Layer 7 of a small transformer language model trained on English Wikipedia (11 layers, counted from 0, width 128).
A neuron's activation on a vector x is GELU(gate . x) times (in . x), where the dot is the dot product.

Input weights of the MLP neurons that the questions are about. A number n stands for n times 0.0013.
n33 gate: 42 119 -122 376 63 -136 -27 92 81 159 72 -45 31 170 -83 -121 -197 34 -38 95 76 116 32 -100 -161 145 101 37 23 -106 97 -265 142 -57 -46 61 -116 23 182 -16 -42 -152 119 -57 -113 -125 -71 145 -68 -96 320 211 115 -4 146 -30 72 -172 -110 125 42 -176 -81 -213 184 -45 138 44 -4 203 123 60 -42 51 126 -52 -63 -16 -198 108 57 -20 -65 258 -122 130 -64 16 -74 218 160 -54 -109 -178 146 57 250 107 71 253 120 -132 -27 47 -34 0 -258 -288 -150 232 -76 -27 -27 85 -4 47 -73 -53 -184 -70 49 -225 -121 -139 -30 -31 84 -192
n65 gate: -75 4 23 123 -15 164 15 42 109 139 57 185 112 -116 237 60 -65 32 14 49 182 -4 328 15 -98 -21 -88 -115 43 44 -241 -22 -112 15 211 -182 -91 -243 -119 -97 -86 147 72 -79 -308 273 -4 -32 -179 -73 -11 299 120 -115 74 82 101 -74 71 18 149 -44 18 -7 50 -32 -76 -58 14 -43 42 0 40 10 -34 -158 -28 -91 14 11 -7 63 75 104 11 -19 46 -84 132 60 -327 -11 -110 113 54 224 -15 122 48 46 147 -121 -280 -7 -11 -51 -28 -98 -145 32 136 -51 421 -109 -51 200 160 61 82 -74 125 -117 -173 73 18 -26 61 76
n68 gate: -85 54 -161 -104 -74 -178 -105 -52 83 4 242 220 141 82 -166 128 18 -90 36 -146 32 -11 56 -14 18 -31 -106 -31 35 74 -51 22 162 -332 64 259 -189 -107 -4 -100 -39 37 -90 -258 -106 203 56 -115 239 4 -104 65 -112 45 63 -232 269 -151 -121 136 65 77 43 -167 21 61 76 -168 32 -111 4 25 29 131 34 184 69 -40 -46 255 -94 156 -164 203 107 -63 -81 -201 21 -34 -194 -22 145 91 130 81 -66 90 41 36 -139 -106 -98 -151 -18 259 179 -50 -206 136 11 65 -22 84 22 247 -7 -50 41 -97 -4 -25 81 -106 7 155 18 123
n99 gate: -138 15 86 141 -30 -48 56 -78 126 33 -12 15 11 38 -64 -120 -93 99 11 138 -7 -137 114 89 0 -176 -90 -12 -316 -158 236 0 -26 51 183 -124 -82 -192 0 -235 103 109 284 -59 -54 -104 -57 -48 -15 -33 33 -148 -84 -243 -38 135 80 -40 -58 -68 85 121 -137 -293 43 161 -41 155 90 -41 -245 -47 178 -109 191 -108 -25 340 0 -138 -33 -118 59 -139 91 -178 -134 -60 64 31 4 52 -80 100 26 145 90 -85 26 33 -65 -65 -11 91 269 -168 -133 155 -255 84 -117 -41 -111 -211 -200 -38 -112 55 185 52 120 116 -135 7 73 -98 -150 7
n135 gate: 16 172 183 57 83 62 43 -72 -52 -19 -123 -183 82 -202 93 83 82 -3 -229 250 74 -35 222 111 199 123 79 -69 173 140 55 20 -88 69 -71 -22 184 -63 47 57 -110 -13 23 155 -80 -132 27 -55 74 -170 29 -42 88 113 10 -64 -311 79 97 53 85 -116 65 107 42 -16 -19 -112 16 -97 -16 22 -167 -109 -18 289 -53 -316 6 -36 117 -97 64 135 -214 -84 -121 10 53 179 -86 39 -154 -33 36 128 43 -28 146 -99 -37 112 -7 -73 -151 3 -38 -85 55 -61 -87 10 75 -95 0 -97 -52 -7 -34 98 48 92 162 -99 83 -40 -135 -170
n143 gate: -177 105 -12 20 -199 -185 -117 -52 12 -361 77 61 39 12 -32 -207 -164 97 46 274 108 99 -28 82 78 -68 -51 21 -92 -67 80 47 113 -115 -23 46 28 16 -124 176 43 -170 54 -58 4 75 320 -260 96 -23 189 -167 419 -98 32 -208 77 -95 77 51 113 -226 -78 -48 172 100 -31 -81 -30 175 -205 49 -94 37 -179 37 139 -209 -49 -20 -4 -84 -15 -231 -116 84 141 -138 -75 32 -182 142 115 27 -12 -46 -28 -217 20 -157 -4 -50 164 -44 -54 -98 106 -62 -168 382 -27 -140 -102 4 258 -24 149 54 -70 -21 -77 80 151 -51 -230 139 -77 -51
n147 gate: 94 95 13 -188 12 -224 60 27 44 -328 186 -47 28 139 -150 214 -231 -8 -12 -226 121 108 0 -71 210 61 12 168 -105 -52 -15 28 -16 -268 274 -47 20 -32 -106 -20 -67 153 308 -193 -19 -76 -12 12 -55 48 -153 -55 -25 -65 191 -90 -12 -251 39 153 -28 -238 75 29 -124 -62 221 -207 -240 146 127 -19 -99 68 100 21 221 16 -108 -144 185 -98 168 8 -81 175 155 260 -88 -127 32 -56 97 -123 143 93 129 34 24 152 136 -256 175 174 43 44 147 -75 48 -110 -4 -281 87 195 -56 20 -96 105 -75 -90 55 -54 -105 -80 -124 93 -59 241
n148 gate: -3 -68 -168 -67 -54 -6 -6 -27 59 -46 49 -49 28 -74 -29 -147 34 117 -18 19 -43 36 38 -6 -44 -253 22 109 88 -63 -82 40 -34 -30 22 67 -210 108 -64 -16 195 158 16 -68 -37 343 -22 118 -52 219 80 -87 -6 -33 -16 -74 90 -97 95 114 112 -57 -19 -138 -122 67 183 -59 21 115 145 42 -156 -86 41 201 129 176 118 47 16 -6 -123 -80 86 -35 -24 50 -135 -135 -111 -19 -76 19 3 95 -66 -185 92 159 3 -34 31 210 -76 -69 15 3 212 -46 37 277 128 -24 -181 67 -81 -105 -70 168 52 24 215 94 46 -146 -62 134
n159 gate: 293 171 79 88 0 37 -116 47 -82 51 -156 -198 -67 -38 118 -62 56 -15 -85 -235 55 -11 -142 15 279 -86 203 -47 175 129 21 -37 -63 -63 -26 260 11 -144 53 114 -111 -147 107 85 22 -230 61 33 15 164 -314 107 -77 -126 65 220 -146 130 -66 170 -37 34 85 161 124 260 107 81 -94 133 -18 29 -202 78 0 101 197 -38 58 -41 4 8 110 -117 91 -65 44 218 -18 142 57 -188 98 -142 52 -22 -329 129 -49 165 50 -117 26 -38 -106 342 22 -163 41 239 -111 -11 45 -94 48 15 26 -169 186 140 124 -29 38 -22 44 -65 15 -33
n169 gate: -319 -197 -103 -43 0 -4 72 49 -189 -274 79 -74 -164 147 17 -70 -224 -125 33 139 187 221 376 97 46 -8 13 -36 54 103 -24 59 29 0 91 195 -76 -13 225 -56 71 77 -63 -96 210 -237 -108 8 -200 30 -188 -176 287 12 52 -216 35 -37 50 209 -42 26 42 -143 54 211 4 -8 -95 46 -8 -131 127 36 -122 184 -89 -166 37 182 59 -272 179 29 -250 -56 8 34 174 -304 244 8 -78 -156 -105 49 -94 73 -197 -277 -131 -49 283 -112 322 -259 25 0 42 -267 -21 -147 -253 -8 0 -13 34 31 48 27 -79 -213 -231 59 25 -52 50 -4
n197 gate: 117 -99 -147 -188 -117 -156 -123 -91 -186 86 108 31 28 -298 89 -273 -4 4 90 127 31 -85 -90 -115 -194 -104 -28 -118 -35 194 -52 55 229 138 125 -109 88 226 -49 224 67 -12 146 -35 307 -125 -33 55 169 115 185 -51 -102 168 -220 4 57 -135 102 -36 56 -153 103 171 82 -59 71 53 -170 103 19 -309 28 -45 -67 -111 191 32 96 -44 -134 61 78 -74 142 -309 54 128 171 49 97 20 -264 -223 147 85 44 -278 24 195 -144 -105 -76 133 -234 -240 -108 8 -95 102 12 245 -107 -80 28 134 96 -138 -15 -115 23 -27 32 164 8 49 -20 -158
n259 gate: -17 -115 72 105 -210 259 211 94 -115 -140 -46 60 68 -49 52 37 -31 10 -174 -14 -43 -59 -80 -254 -30 -13 -41 -68 3 -265 -73 74 233 32 -10 -83 112 -31 -42 219 -232 -192 219 0 23 145 -76 -212 -13 187 -131 -47 -122 -140 28 -140 -21 -3 -43 72 -166 52 64 115 20 177 20 -103 112 -64 -135 -30 -194 10 19 -67 -72 154 -49 -24 108 -7 40 -17 -104 28 -7 48 -36 -178 -172 17 0 -14 -47 23 -110 114 59 -170 264 133 -24 -59 90 3 158 -142 -64 -224 -141 88 -91 196 -10 55 85 46 19 128 -83 129 72 133 -156 -28 40 -122
n33 in: -197 -177 176 288 142 -65 34 -73 -196 149 8 -208 -11 -109 -135 11 140 -176 190 -94 -332 81 109 -178 155 -15 42 -32 115 -46 -14 -87 4 204 -90 208 27 35 78 -198 116 -50 -15 34 -92 -153 27 -30 -19 27 -142 94 -35 -33 143 -97 51 162 101 -115 -125 127 -60 35 59 -7 -98 72 118 -154 169 -298 -114 7 -106 275 -178 168 -77 0 166 12 -26 63 70 -43 4 -115 -211 16 4 99 44 -118 246 -152 -111 0 112 -30 208 48 95 73 167 23 66 166 64 -131 -94 -234 148 -69 -23 224 -34 -52 -142 -41 97 217 215 114 -48 -39 -105 162
n65 in: 46 -90 31 82 -111 0 55 -24 91 111 -102 -189 -102 26 -52 -157 138 -54 -158 -165 -50 -21 -153 76 -141 28 33 -69 -36 -166 10 -152 116 307 -68 11 66 44 115 -82 -194 316 224 40 -146 114 130 -47 147 -51 -11 -83 -34 -21 60 72 199 -131 -211 44 69 103 25 190 131 50 101 -96 -205 43 -25 -311 -171 -69 -99 219 49 33 39 51 199 75 -140 -82 -22 26 120 -110 21 19 -59 -66 -36 22 69 135 210 31 70 86 -211 43 -138 -130 146 -88 -39 -18 91 258 93 156 -33 -182 -62 -89 29 215 -3 8 -121 -131 99 333 110 -152 -111 51
n68 in: 205 -26 -155 57 -130 18 -18 -99 -37 76 38 162 -55 102 -52 -54 -55 44 22 110 29 -25 -15 -37 -7 -42 48 -43 7 112 -325 168 -26 35 79 25 -450 37 -56 75 -58 115 -299 4 64 157 165 25 51 55 -22 128 -26 92 139 -119 38 -296 -234 56 -212 -168 -139 15 -72 191 69 69 161 -258 -7 -4 -184 202 100 15 -109 -55 -21 144 -175 275 51 87 240 97 143 -222 -200 57 -119 4 47 -151 -55 11 115 46 149 76 -27 -61 -110 -41 97 122 214 -15 -4 -105 87 -113 48 -127 180 49 -44 62 86 -59 14 -132 130 -4 -11 37 -29 51
n99 in: -112 -29 -27 -80 424 -33 19 103 -92 -142 108 11 -129 250 -158 -36 -48 -161 146 99 -36 -86 49 -63 48 203 -52 188 119 120 -76 33 66 23 51 -196 108 11 117 60 48 -82 121 -99 18 37 197 62 47 -248 -234 11 194 -57 34 36 4 93 -138 251 -18 -83 -187 -4 83 160 121 91 263 -121 39 154 -33 42 100 4 -110 -56 -122 -267 29 -148 -33 -65 -91 45 7 41 -92 259 26 -71 90 41 -100 7 82 -110 98 7 -77 40 -96 75 -76 33 -319 37 118 -4 -73 206 -26 -21 192 -166 52 311 -17 -64 -7 137 -34 215 76 45 -186 177
n135 in: -137 -63 166 124 -6 -12 157 -113 -163 15 -129 36 121 -202 -34 148 -112 60 45 -28 98 -176 109 63 -154 50 -46 -106 -127 0 65 121 39 -73 -30 -18 -36 101 -28 59 171 110 -15 9 -136 20 -25 -72 -39 -73 -54 18 78 -12 93 173 -112 -35 -56 -110 79 150 -63 127 92 -98 282 60 -9 -180 -123 -117 182 218 91 113 84 27 6 33 -9 143 24 98 -28 -87 -212 -64 -43 31 -64 24 68 -76 0 -118 -31 -29 -92 -190 -185 -21 -27 22 68 210 -123 -15 -148 -131 -66 -63 45 -29 63 68 3 16 -196 120 -9 26 -67 -116 65 12 110 -9
n143 in: -26 -107 107 165 -123 -177 -23 -166 -101 -55 -20 183 10 -208 207 -10 -10 -204 -10 -115 77 19 -50 -29 124 57 72 -114 -42 130 -34 13 75 -97 222 0 194 76 -161 -141 181 -26 42 -29 -51 140 -137 39 94 -56 223 120 135 -44 -74 -26 142 29 -80 -113 0 -120 -68 -80 22 -106 -29 -12 -115 114 86 -156 -144 -3 -3 3 -13 10 63 177 -130 50 -19 -55 -33 -167 51 -30 -317 30 119 -158 64 33 -147 -51 -80 22 -113 173 -54 -90 108 -17 -51 -43 25 -75 205 -165 0 -62 121 88 186 -123 -59 -179 -157 112 64 -67 -149 -85 -131 17 -132 -137
n147 in: -45 63 259 158 -64 -42 -46 -77 63 114 102 -131 -45 -76 -36 31 -14 59 -155 40 -79 -119 -327 -7 -45 -7 78 104 86 -132 -128 24 3 -137 -200 461 -99 -206 147 -82 194 11 97 -10 195 28 4 -7 114 133 -69 73 -134 -84 -22 110 -105 -82 -131 32 -129 -60 -28 129 178 28 157 -113 -102 -42 -92 -71 -116 -96 75 0 -148 155 14 -141 10 -14 -152 86 -32 61 -7 215 -77 155 50 60 -24 -119 -109 -75 128 265 -14 -38 -7 120 154 -86 69 -215 -75 56 -143 156 166 154 101 -47 49 229 91 7 105 -11 110 -72 -96 -53 -41 -25 10 108
n148 in: -31 23 137 28 92 182 158 143 114 85 -185 -81 35 121 32 -150 150 39 19 211 -109 65 125 -55 -43 167 -12 -262 100 116 213 20 -51 100 -217 -147 75 -72 101 230 -101 -32 219 148 -81 44 -20 195 132 -150 234 -211 171 -95 32 -101 -179 157 -43 -211 12 132 -74 157 188 -128 -94 127 -157 51 -103 65 91 131 -313 -78 117 24 -69 -131 -98 -4 -175 -54 24 133 -165 -48 -170 -65 112 -87 -35 103 386 -15 -227 11 -40 -70 159 177 343 -220 -150 -71 -8 -55 71 -70 -39 -204 63 42 87 4 -28 236 74 -17 -62 80 136 -63 -119 32 -58 75
n159 in: 37 23 -24 8 -139 171 38 -109 110 276 79 -190 -57 -23 54 -175 42 79 -97 20 90 -52 35 -8 -4 113 -73 157 11 -8 -81 87 91 48 -78 -156 183 -127 -101 23 -105 61 147 -184 104 -183 47 -226 -75 61 -251 -102 4 128 -116 187 -129 232 257 15 -45 127 109 58 26 -11 -41 72 100 -113 40 -70 76 -158 28 0 22 -76 -103 217 15 -89 348 -82 66 -143 159 111 91 -289 -131 -34 122 4 -277 141 -227 7 -23 0 43 -59 -49 -31 30 92 -144 -75 -45 -67 -139 117 -212 -154 -292 -62 -129 -64 171 -204 245 30 -242 -4 33 220 120 53
n169 in: 136 107 167 -131 39 31 -177 63 100 155 -8 -83 -62 -107 173 170 -150 133 -114 119 -91 -82 0 158 150 -78 -50 -41 49 43 -61 0 119 -142 -144 -34 302 98 -91 20 99 -35 -161 -84 124 -87 -99 214 -99 104 -183 207 12 30 -170 125 179 101 -42 277 -342 -16 -15 -79 -19 -61 27 175 191 -145 86 67 -181 -234 -7 12 55 16 190 -147 73 253 0 -140 -16 -130 -45 -148 148 254 105 -31 -90 212 96 158 -94 185 -137 45 -60 102 31 -223 -94 -120 -101 -126 111 -183 -88 -42 -115 -219 -96 12 -85 24 152 157 110 127 94 -147 147 -31 -125 -127
n197 in: 58 -179 -124 20 -13 -13 56 -104 23 -151 140 119 -157 -191 -47 -103 -65 -100 216 20 26 -13 7 -118 13 -306 -155 3 195 329 110 68 186 -55 132 132 -105 53 -164 177 220 -46 45 -65 -35 257 57 218 -94 10 -45 49 91 -28 -144 155 37 -51 -42 -70 -85 -60 104 184 -80 -77 68 -161 -3 -36 -25 -194 170 -31 18 71 147 -204 -22 53 36 -44 23 80 147 70 22 56 -129 71 -179 99 -96 -39 20 74 -56 0 77 -3 -81 29 -128 80 -154 -69 16 7 -91 -48 58 104 170 32 -150 -40 -72 -121 28 -42 -144 -45 -40 82 -10 -77 -81 -36
n259 in: 0 -183 -39 -45 -51 -202 -50 -212 -157 92 -126 89 -147 -269 51 187 -17 -209 -192 -97 56 -228 -131 -178 17 87 20 -39 69 -65 -9 144 40 -85 -106 -171 -189 -48 52 41 20 75 53 133 -49 185 -69 100 -238 -161 50 57 -111 -55 -24 73 38 -16 -195 17 54 126 -60 58 46 79 -67 25 -108 97 -62 -147 24 86 176 -105 106 -78 32 -165 123 21 -7 23 82 -120 255 -172 177 -79 173 -226 -62 -30 -101 -39 -95 96 34 -39 63 -89 -7 -143 -30 101 117 -23 100 -10 17 -3 107 0 -121 -14 -108 71 -19 -162 -204 -222 0 51 -7 130 69 27

Each question shows a token from some text and the vector x that enters the MLP there. A number n stands for n times 0.0075.

" an": -97 146 -75 -28 46 -11 121 55 29 143 -104 168 5 71 13 -115 81 8 -70 -60 -112 -102 -59 148 -1 -89 191 31 6 9 37 123 37 24 63 -127 -77 -23 13 -16 50 -300 135 7 -79 248 -28 21 -120 -172 -51 -83 -102 219 -153 -141 -24 4 98 -196 -182 -34 -60 -31 86 -30 -42 -54 61 159 -178 -58 -69 -39 -23 304 67 -104 -133 -180 -46 113 120 4 -89 -65 49 146 -60 -87 156 20 59 140 20 -34 114 21 -115 -137 15 -141 -10 -141 80 -9 -15 -8 -54 81 1 50 125 41 54 131 -106 -23 64 109 -53 39 6 103 97 -49 18 -18
Which neuron fires most, and how strongly? n259, at about 0.59

" of": 73 33 -155 155 25 174 -159 -32 26 51 146 28 -45 116 -25 -134 26 -90 -51 -49 -17 -144 17 -123 -161 -115 131 114 66 186 199 -37 -147 130 -20 -126 -119 14 -242 -70 11 -218 1 7 50 53 44 -134 7 -17 -89 -76 -194 -4 95 -47 22 -32 -102 -189 24 24 -78 115 231 21 23 118 -4 49 63 -4 -114 45 13 377 -97 6 22 125 -13 77 100 203 -160 8 84 112 41 -135 112 -120 -30 -29 -48 46 87 5 78 -116 119 -138 197 -232 11 213 -67 -176 27 -51 71 60 -110 -97 -102 65 -61 22 27 70 -13 64 73 44 63 -1 48 -26
Which three neurons fire most, strongest first? n159, n33, n68

" and": 5 144 -69 79 -115 44 -57 -68 -13 31 -51 31 45 0 35 -159 -17 -81 -155 -25 97 -90 90 -35 22 -114 -27 -22 -69 -6 68 57 -75 -26 -23 -17 -305 -49 74 9 22 -95 -79 73 13 233 116 -54 -54 -191 48 0 59 123 74 -37 -31 -29 17 -125 -164 40 -9 289 123 -77 37 57 61 40 34 -21 -154 31 73 387 18 78 -129 -61 -28 133 60 38 -91 -36 38 -11 100 -52 10 -118 9 32 -103 27 -15 185 -67 -108 6 77 14 -130 -62 22 -38 -7 -34 -139 -129 -24 25 0 -44 176 14 -34 -41 76 -105 23 180 147 9 115 108 20
Which neuron fires most, and how strongly? n259, at about 4.6

" sat": 9 115 -36 80 2 45 99 82 36 166 142 -4 -95 179 65 -54 202 -62 12 117 -101 -7 -58 129 -56 -174 -33 24 33 101 173 192 2 -49 -92 -116 48 62 260 -144 6 -31 49 -17 -215 182 170 98 -58 -37 -27 123 88 61 -172 -174 -58 249 15 -113 -34 -23 30 100 -95 84 -30 -81 -9 -85 70 -113 -31 -5 -44 134 -68 -3 71 18 24 213 116 129 -233 -74 7 150 -45 -109 -149 105 73 42 66 90 28 92 -110 49 11 -100 94 257 20 -20 -178 53 -130 7 -248 -19 51 -54 -21 124 -135 -86 -29 253 129 -92 -46 32 63 -150 52 -168
Which neuron fires most, and how strongly? n33, at about 1.6

"3": -58 74 12 49 30 101 -102 -261 88 -137 139 34 46 17 -48 14 -25 197 91 38 -106 -59 -123 65 96 -21 166 -135 -110 122 -55 85 -43 57 157 -103 -36 -148 -183 -212 79 -22 323 309 48 78 191 -11 -151 -104 65 -121 -20 -19 -79 3 112 12 16 -54 35 128 32 139 -122 -168 75 146 91 -5 65 56 -101 38 54 106 -194 116 -43 93 -14 137 -29 219 -150 -298 -62 162 51 -207 59 -76 -55 100 22 82 137 -24 -118 -50 142 113 123 -107 -136 5 -171 94 -49 31 -245 68 35 -9 -142 40 -8 -76 -17 59 -56 -30 -85 261 78 19 -72 -57
Which neuron lights up most? n135

"l": 51 123 -66 -245 -39 144 167 -117 82 15 31 5 -192 45 73 -102 20 92 -59 -9 143 22 -278 -40 159 43 95 -153 109 -72 101 181 -6 -285 124 -61 -6 -137 -5 -9 222 -207 -82 24 17 45 202 72 -47 14 -16 -11 41 96 -153 -249 65 50 133 -116 -32 0 81 226 -170 9 109 103 0 -241 -92 -219 -111 9 64 47 -114 -208 -63 -111 -81 94 -61 166 -68 15 45 117 -140 -34 -40 -43 -68 -45 -138 136 113 143 17 79 138 -66 224 -4 21 72 -131 117 -106 26 104 -151 70 64 -97 -43 -53 -12 -24 146 82 -68 -19 43 225 -10 -94 -82
Which neuron lights up most? n147

" Or": -24 58 -125 -70 -185 87 -99 -169 -14 209 -108 116 -45 83 84 -77 186 -109 -173 -63 -102 108 57 -18 -232 -12 77 -34 144 -42 66 64 44 40 -33 -83 -60 -75 51 -14 -13 -34 -33 0 -118 250 11 -18 -12 -90 -169 -2 130 97 -191 -48 168 -1 -141 -222 124 61 -151 34 52 31 38 63 237 59 -128 -87 84 12 81 164 -5 -110 139 -58 12 202 -55 36 61 -18 -65 185 30 -19 107 -55 -52 248 62 -139 159 -11 3 -71 84 -14 -30 -110 -90 330 33 -73 -89 65 -53 144 -171 -52 80 148 -44 37 -55 48 12 16 -65 112 64 -63 73 66
Which three neurons fire most, strongest first? n68, n65, n259

",": -34 146 -45 68 -34 26 -26 -129 -55 -47 -22 67 64 94 23 -4 161 149 -42 31 -88 30 39 -61 -78 94 27 -19 38 -96 76 96 -70 73 43 36 -175 -90 -1 -93 1 -198 196 160 6 170 57 -221 -190 27 3 69 -177 5 -46 -76 -99 -6 -13 -133 -46 134 -44 160 42 40 19 62 -25 54 -140 -116 -32 32 86 318 36 -108 -9 196 -124 63 -11 8 -108 -164 -2 16 63 -151 130 -3 -72 -1 66 13 74 50 -153 -78 132 88 -144 -123 -113 122 -142 -47 -233 89 -21 12 -72 -58 19 284 61 -41 -70 -17 -191 -78 -70 151 -34 -75 56 222
Which neuron fires most, and how strongly? n259, at about 3.4

" into": 41 126 -83 207 -7 86 -30 -5 6 128 -109 118 21 93 -60 -119 84 26 25 79 0 -24 -84 -56 -116 -38 130 115 69 66 77 8 -76 62 140 -134 -106 49 -33 -82 63 -91 16 22 -77 180 73 -74 -13 -102 -27 -47 34 44 -57 -1 -79 179 43 -73 -85 93 -4 62 158 104 -74 -39 51 141 41 21 -212 54 -187 451 73 27 -90 -100 4 151 27 55 -140 12 124 172 41 63 69 -39 -91 58 -70 -32 94 211 -54 -65 -97 -88 22 -124 -42 -91 1 27 53 -30 -68 77 54 -70 -10 25 -40 -53 57 -90 32 -41 142 -12 93 7 17 141
Which neuron lights up most? n148

".": -83 187 -118 -35 -159 -26 -53 -30 72 -77 -49 44 -213 137 -127 -16 -117 125 -18 86 -170 -40 -4 -94 -164 -1 206 142 -51 -37 -29 -125 78 36 40 -51 -25 -149 -129 -182 90 -183 147 -57 78 242 -12 17 -22 99 -63 -2 -102 -62 186 -103 -134 -75 -141 16 -31 24 -20 144 137 35 234 -30 33 18 -77 3 -118 86 -91 250 -50 -21 -68 -31 31 63 -23 -28 -9 93 26 136 -11 -200 -37 -66 -53 47 46 110 -12 161 -15 98 179 -78 62 -86 27 -56 -143 -27 -203 90 -40 -57 -137 -12 -12 210 -132 -28 -47 -48 -56 -89 -2 -105 43 -29 -17 -27
Which neuron lights up most? n147

" carry": -9 36 -58 113 -8 50 -57 -176 -87 166 -21 156 -55 93 -36 -67 50 137 77 -26 -182 4 -103 -17 50 4 186 -32 112 -39 -40 131 49 -90 -5 -90 -102 -4 11 -122 6 -51 -75 12 -128 266 47 -70 94 -75 -133 15 133 49 -219 -31 -76 81 6 -303 -155 14 0 92 90 -37 -46 13 53 72 -57 -22 -12 69 -170 272 23 -140 145 -28 23 227 134 30 -157 17 214 154 -34 131 48 86 -175 -85 -75 61 50 101 10 96 16 22 95 -10 -71 -83 -74 -14 -35 -162 -72 19 49 -116 -34 -52 -95 25 63 127 33 99 22 70 59 -45 97 55
Which neuron lights up most? n135

" after": 2 105 3 160 -117 79 -62 -90 52 46 -22 243 9 -4 66 -56 13 -33 104 129 -95 -22 -47 32 -129 -172 145 21 -7 87 89 17 -123 41 122 -5 -103 -112 -78 -38 118 -117 240 162 -17 150 78 -42 -84 -154 -134 -52 25 95 -31 38 -4 69 124 -260 -148 159 -77 56 33 1 -143 71 159 -126 -83 5 -151 78 -154 369 -82 -91 -67 -30 -73 157 85 86 -119 -98 -64 49 95 -4 212 40 -59 45 93 31 121 80 32 -204 20 -103 -59 -73 -37 -127 -59 -35 -5 -100 -190 34 15 15 -35 -58 -6 -51 -32 -2 -217 -129 45 -44 88 -69 7 146
Which neuron lights up most? n135

"\n": -21 250 -47 151 50 -85 -48 -56 16 -16 -136 63 -77 101 64 -13 -35 8 70 97 -94 -33 -65 71 115 -45 163 48 -73 54 28 84 -116 160 91 -234 -88 -19 51 -50 143 -353 -40 85 -111 305 45 90 -94 62 -66 -48 -28 187 -49 21 -46 133 -21 -220 -216 129 -28 44 -104 18 -42 78 146 -29 -174 -17 -129 -36 -9 21 -42 -27 -14 46 10 87 -5 -134 -80 93 -223 134 37 72 5 74 -61 -6 17 120 117 99 56 -177 -39 -103 48 -86 -125 54 -58 2 -22 129 -67 130 0 -33 79 161 -145 -6 -69 -89 60 -13 -23 3 184 3 -52 84
Which neuron lights up most? n99

"r": -67 89 -150 8 -15 24 -154 194 130 13 162 -37 -69 0 -140 0 95 -13 -96 -79 191 28 110 48 -147 -21 158 -128 -43 121 -25 148 -64 -2 19 21 65 -93 -52 -70 28 -56 -125 50 -4 278 31 17 44 -44 13 51 23 -60 2 -17 127 176 5 -159 91 28 46 293 67 106 15 -74 79 -166 -95 -79 -111 12 -54 126 -136 153 -77 -7 -4 79 -76 -29 89 -78 8 -39 -8 -173 25 -148 -4 -32 -160 111 90 -31 84 -147 237 -18 129 21 70 8 -147 -51 -99 -152 -154 79 18 30 -85 4 -160 -109 28 169 -86 15 178 12 242 -45 16 15
Which three neurons fire most, strongest first? n68, n148, n65

" account": 72 -19 -74 268 6 -110 109 -186 -29 -83 43 3 -221 23 131 -72 93 12 -61 -59 -36 -48 -74 54 -204 -13 36 4 -101 63 -23 74 -139 -70 -13 -115 10 -72 16 -185 14 147 2 17 -24 155 169 -42 -261 39 -79 -71 -72 92 -25 -68 48 162 147 -160 -18 -230 35 167 31 29 118 -129 69 -44 -51 -1 53 74 -9 150 162 90 45 110 20 233 22 59 102 -181 93 23 -14 -34 71 26 -11 0 131 105 111 -9 -174 91 -31 0 97 -7 56 -22 -181 -83 -217 -104 -293 -54 31 2 122 193 46 -216 -109 109 164 244 -3 246 -13 -171 -55 -56
Which neuron lights up most? n197

"aria": -97 67 -37 5 -21 100 -278 -46 -29 31 12 11 -74 101 167 -27 -17 -177 -90 186 173 -97 40 84 -9 -71 44 19 8 53 103 48 -109 66 -85 9 73 -211 -83 -137 17 -18 -40 173 -222 254 91 58 -58 -37 95 50 -23 35 -3 -69 75 -161 39 -54 200 -137 40 8 29 -258 136 -69 82 208 14 -93 45 29 -15 123 -128 1 -162 -2 -5 263 -62 34 55 16 104 116 -89 -98 -23 -53 29 89 -200 -42 139 6 -226 42 -38 -90 196 37 -56 -67 72 12 -29 68 -21 -7 -106 -119 -185 35 20 -110 15 72 40 -25 -26 276 129 153 -1 147
Which neuron lights up most? n65

"1": -60 160 -206 58 170 53 153 -84 172 123 74 66 -32 142 5 -28 84 178 84 -48 -50 10 -60 79 81 177 35 -66 -117 97 242 -8 -182 -70 165 -243 89 -48 81 16 139 -134 83 -2 -69 226 -133 -40 -213 -76 -217 -16 -65 49 0 137 62 -15 -127 -12 -79 103 -24 115 45 25 -15 38 75 -49 90 -9 -54 -58 117 84 -109 -176 -206 201 -56 58 -81 -11 -119 -22 122 69 47 -163 25 21 6 28 16 13 39 -100 -99 63 -7 -12 7 -177 -106 -29 -149 29 -302 75 -69 221 -44 4 105 172 14 -37 -121 -118 22 3 82 -18 -4 -239 -19 111
Which neuron fires most, and how strongly? n99, at about 2

" G": 99 74 -127 -91 120 -75 -59 -213 -14 -58 -13 -116 12 182 80 -77 66 -219 -62 58 242 -76 -26 231 33 -156 129 -43 142 154 108 -119 -4 -2 44 -46 69 -217 147 134 75 -234 113 -15 -151 189 -33 62 -44 -55 -11 -55 -6 109 -2 -48 217 187 -90 -79 -105 153 -104 77 -67 -96 98 126 99 -149 32 11 25 129 -187 94 -90 -51 -6 89 112 113 11 -66 91 137 143 71 14 -126 -84 -398 -5 -62 -2 -25 189 61 -26 34 -4 -66 163 -76 -29 192 -37 -13 -159 1 -25 101 51 -10 -32 138 -134 -118 -86 46 -11 -74 -75 57 146 -114 -13 -3
Which neuron lights up most? n159

"å": 39 89 70 20 34 73 -244 247 43 25 79 114 -148 64 -29 -17 64 160 121 -174 -129 131 -30 117 -87 77 61 -108 -17 74 -86 130 0 -257 59 44 97 -110 -26 74 77 22 -70 200 -90 58 99 113 -1 -43 -31 108 125 -111 28 63 253 86 62 -133 -30 -20 64 255 31 184 -5 85 4 -64 160 -105 39 -118 -89 97 18 220 -137 17 2 152 124 -10 279 -51 -134 125 -60 -93 -46 -156 -2 -17 -253 -42 41 -105 -274 -245 155 -15 105 -58 -37 -114 -8 -189 -78 -48 13 -162 -108 -26 -141 31 -62 77 31 54 125 -54 186 -26 147 -189 48 194
The two highest activations, in order: n159, n148

"n": -24 -13 -124 39 -23 47 -32 78 69 210 98 -55 -45 129 -17 -136 53 -70 20 -17 122 76 72 85 -186 50 202 -115 30 64 -27 -46 65 1 38 -30 -69 -29 -81 16 135 -126 160 121 -11 292 21 45 57 -135 -54 -39 17 24 85 -64 2 -27 -18 -23 219 -77 55 25 26 -5 -22 -17 6 67 -26 -51 -162 38 61 153 -111 -39 6 -6 19 33 -36 -75 71 182 130 38 6 -120 68 -160 15 51 -181 96 99 109 40 -72 239 42 254 -93 -11 234 -45 68 -173 -202 92 63 -33 37 -91 -107 -144 -120 -52 -27 -9 -30 62 248 294 -5 -81 -80
Which neuron lights up most? n148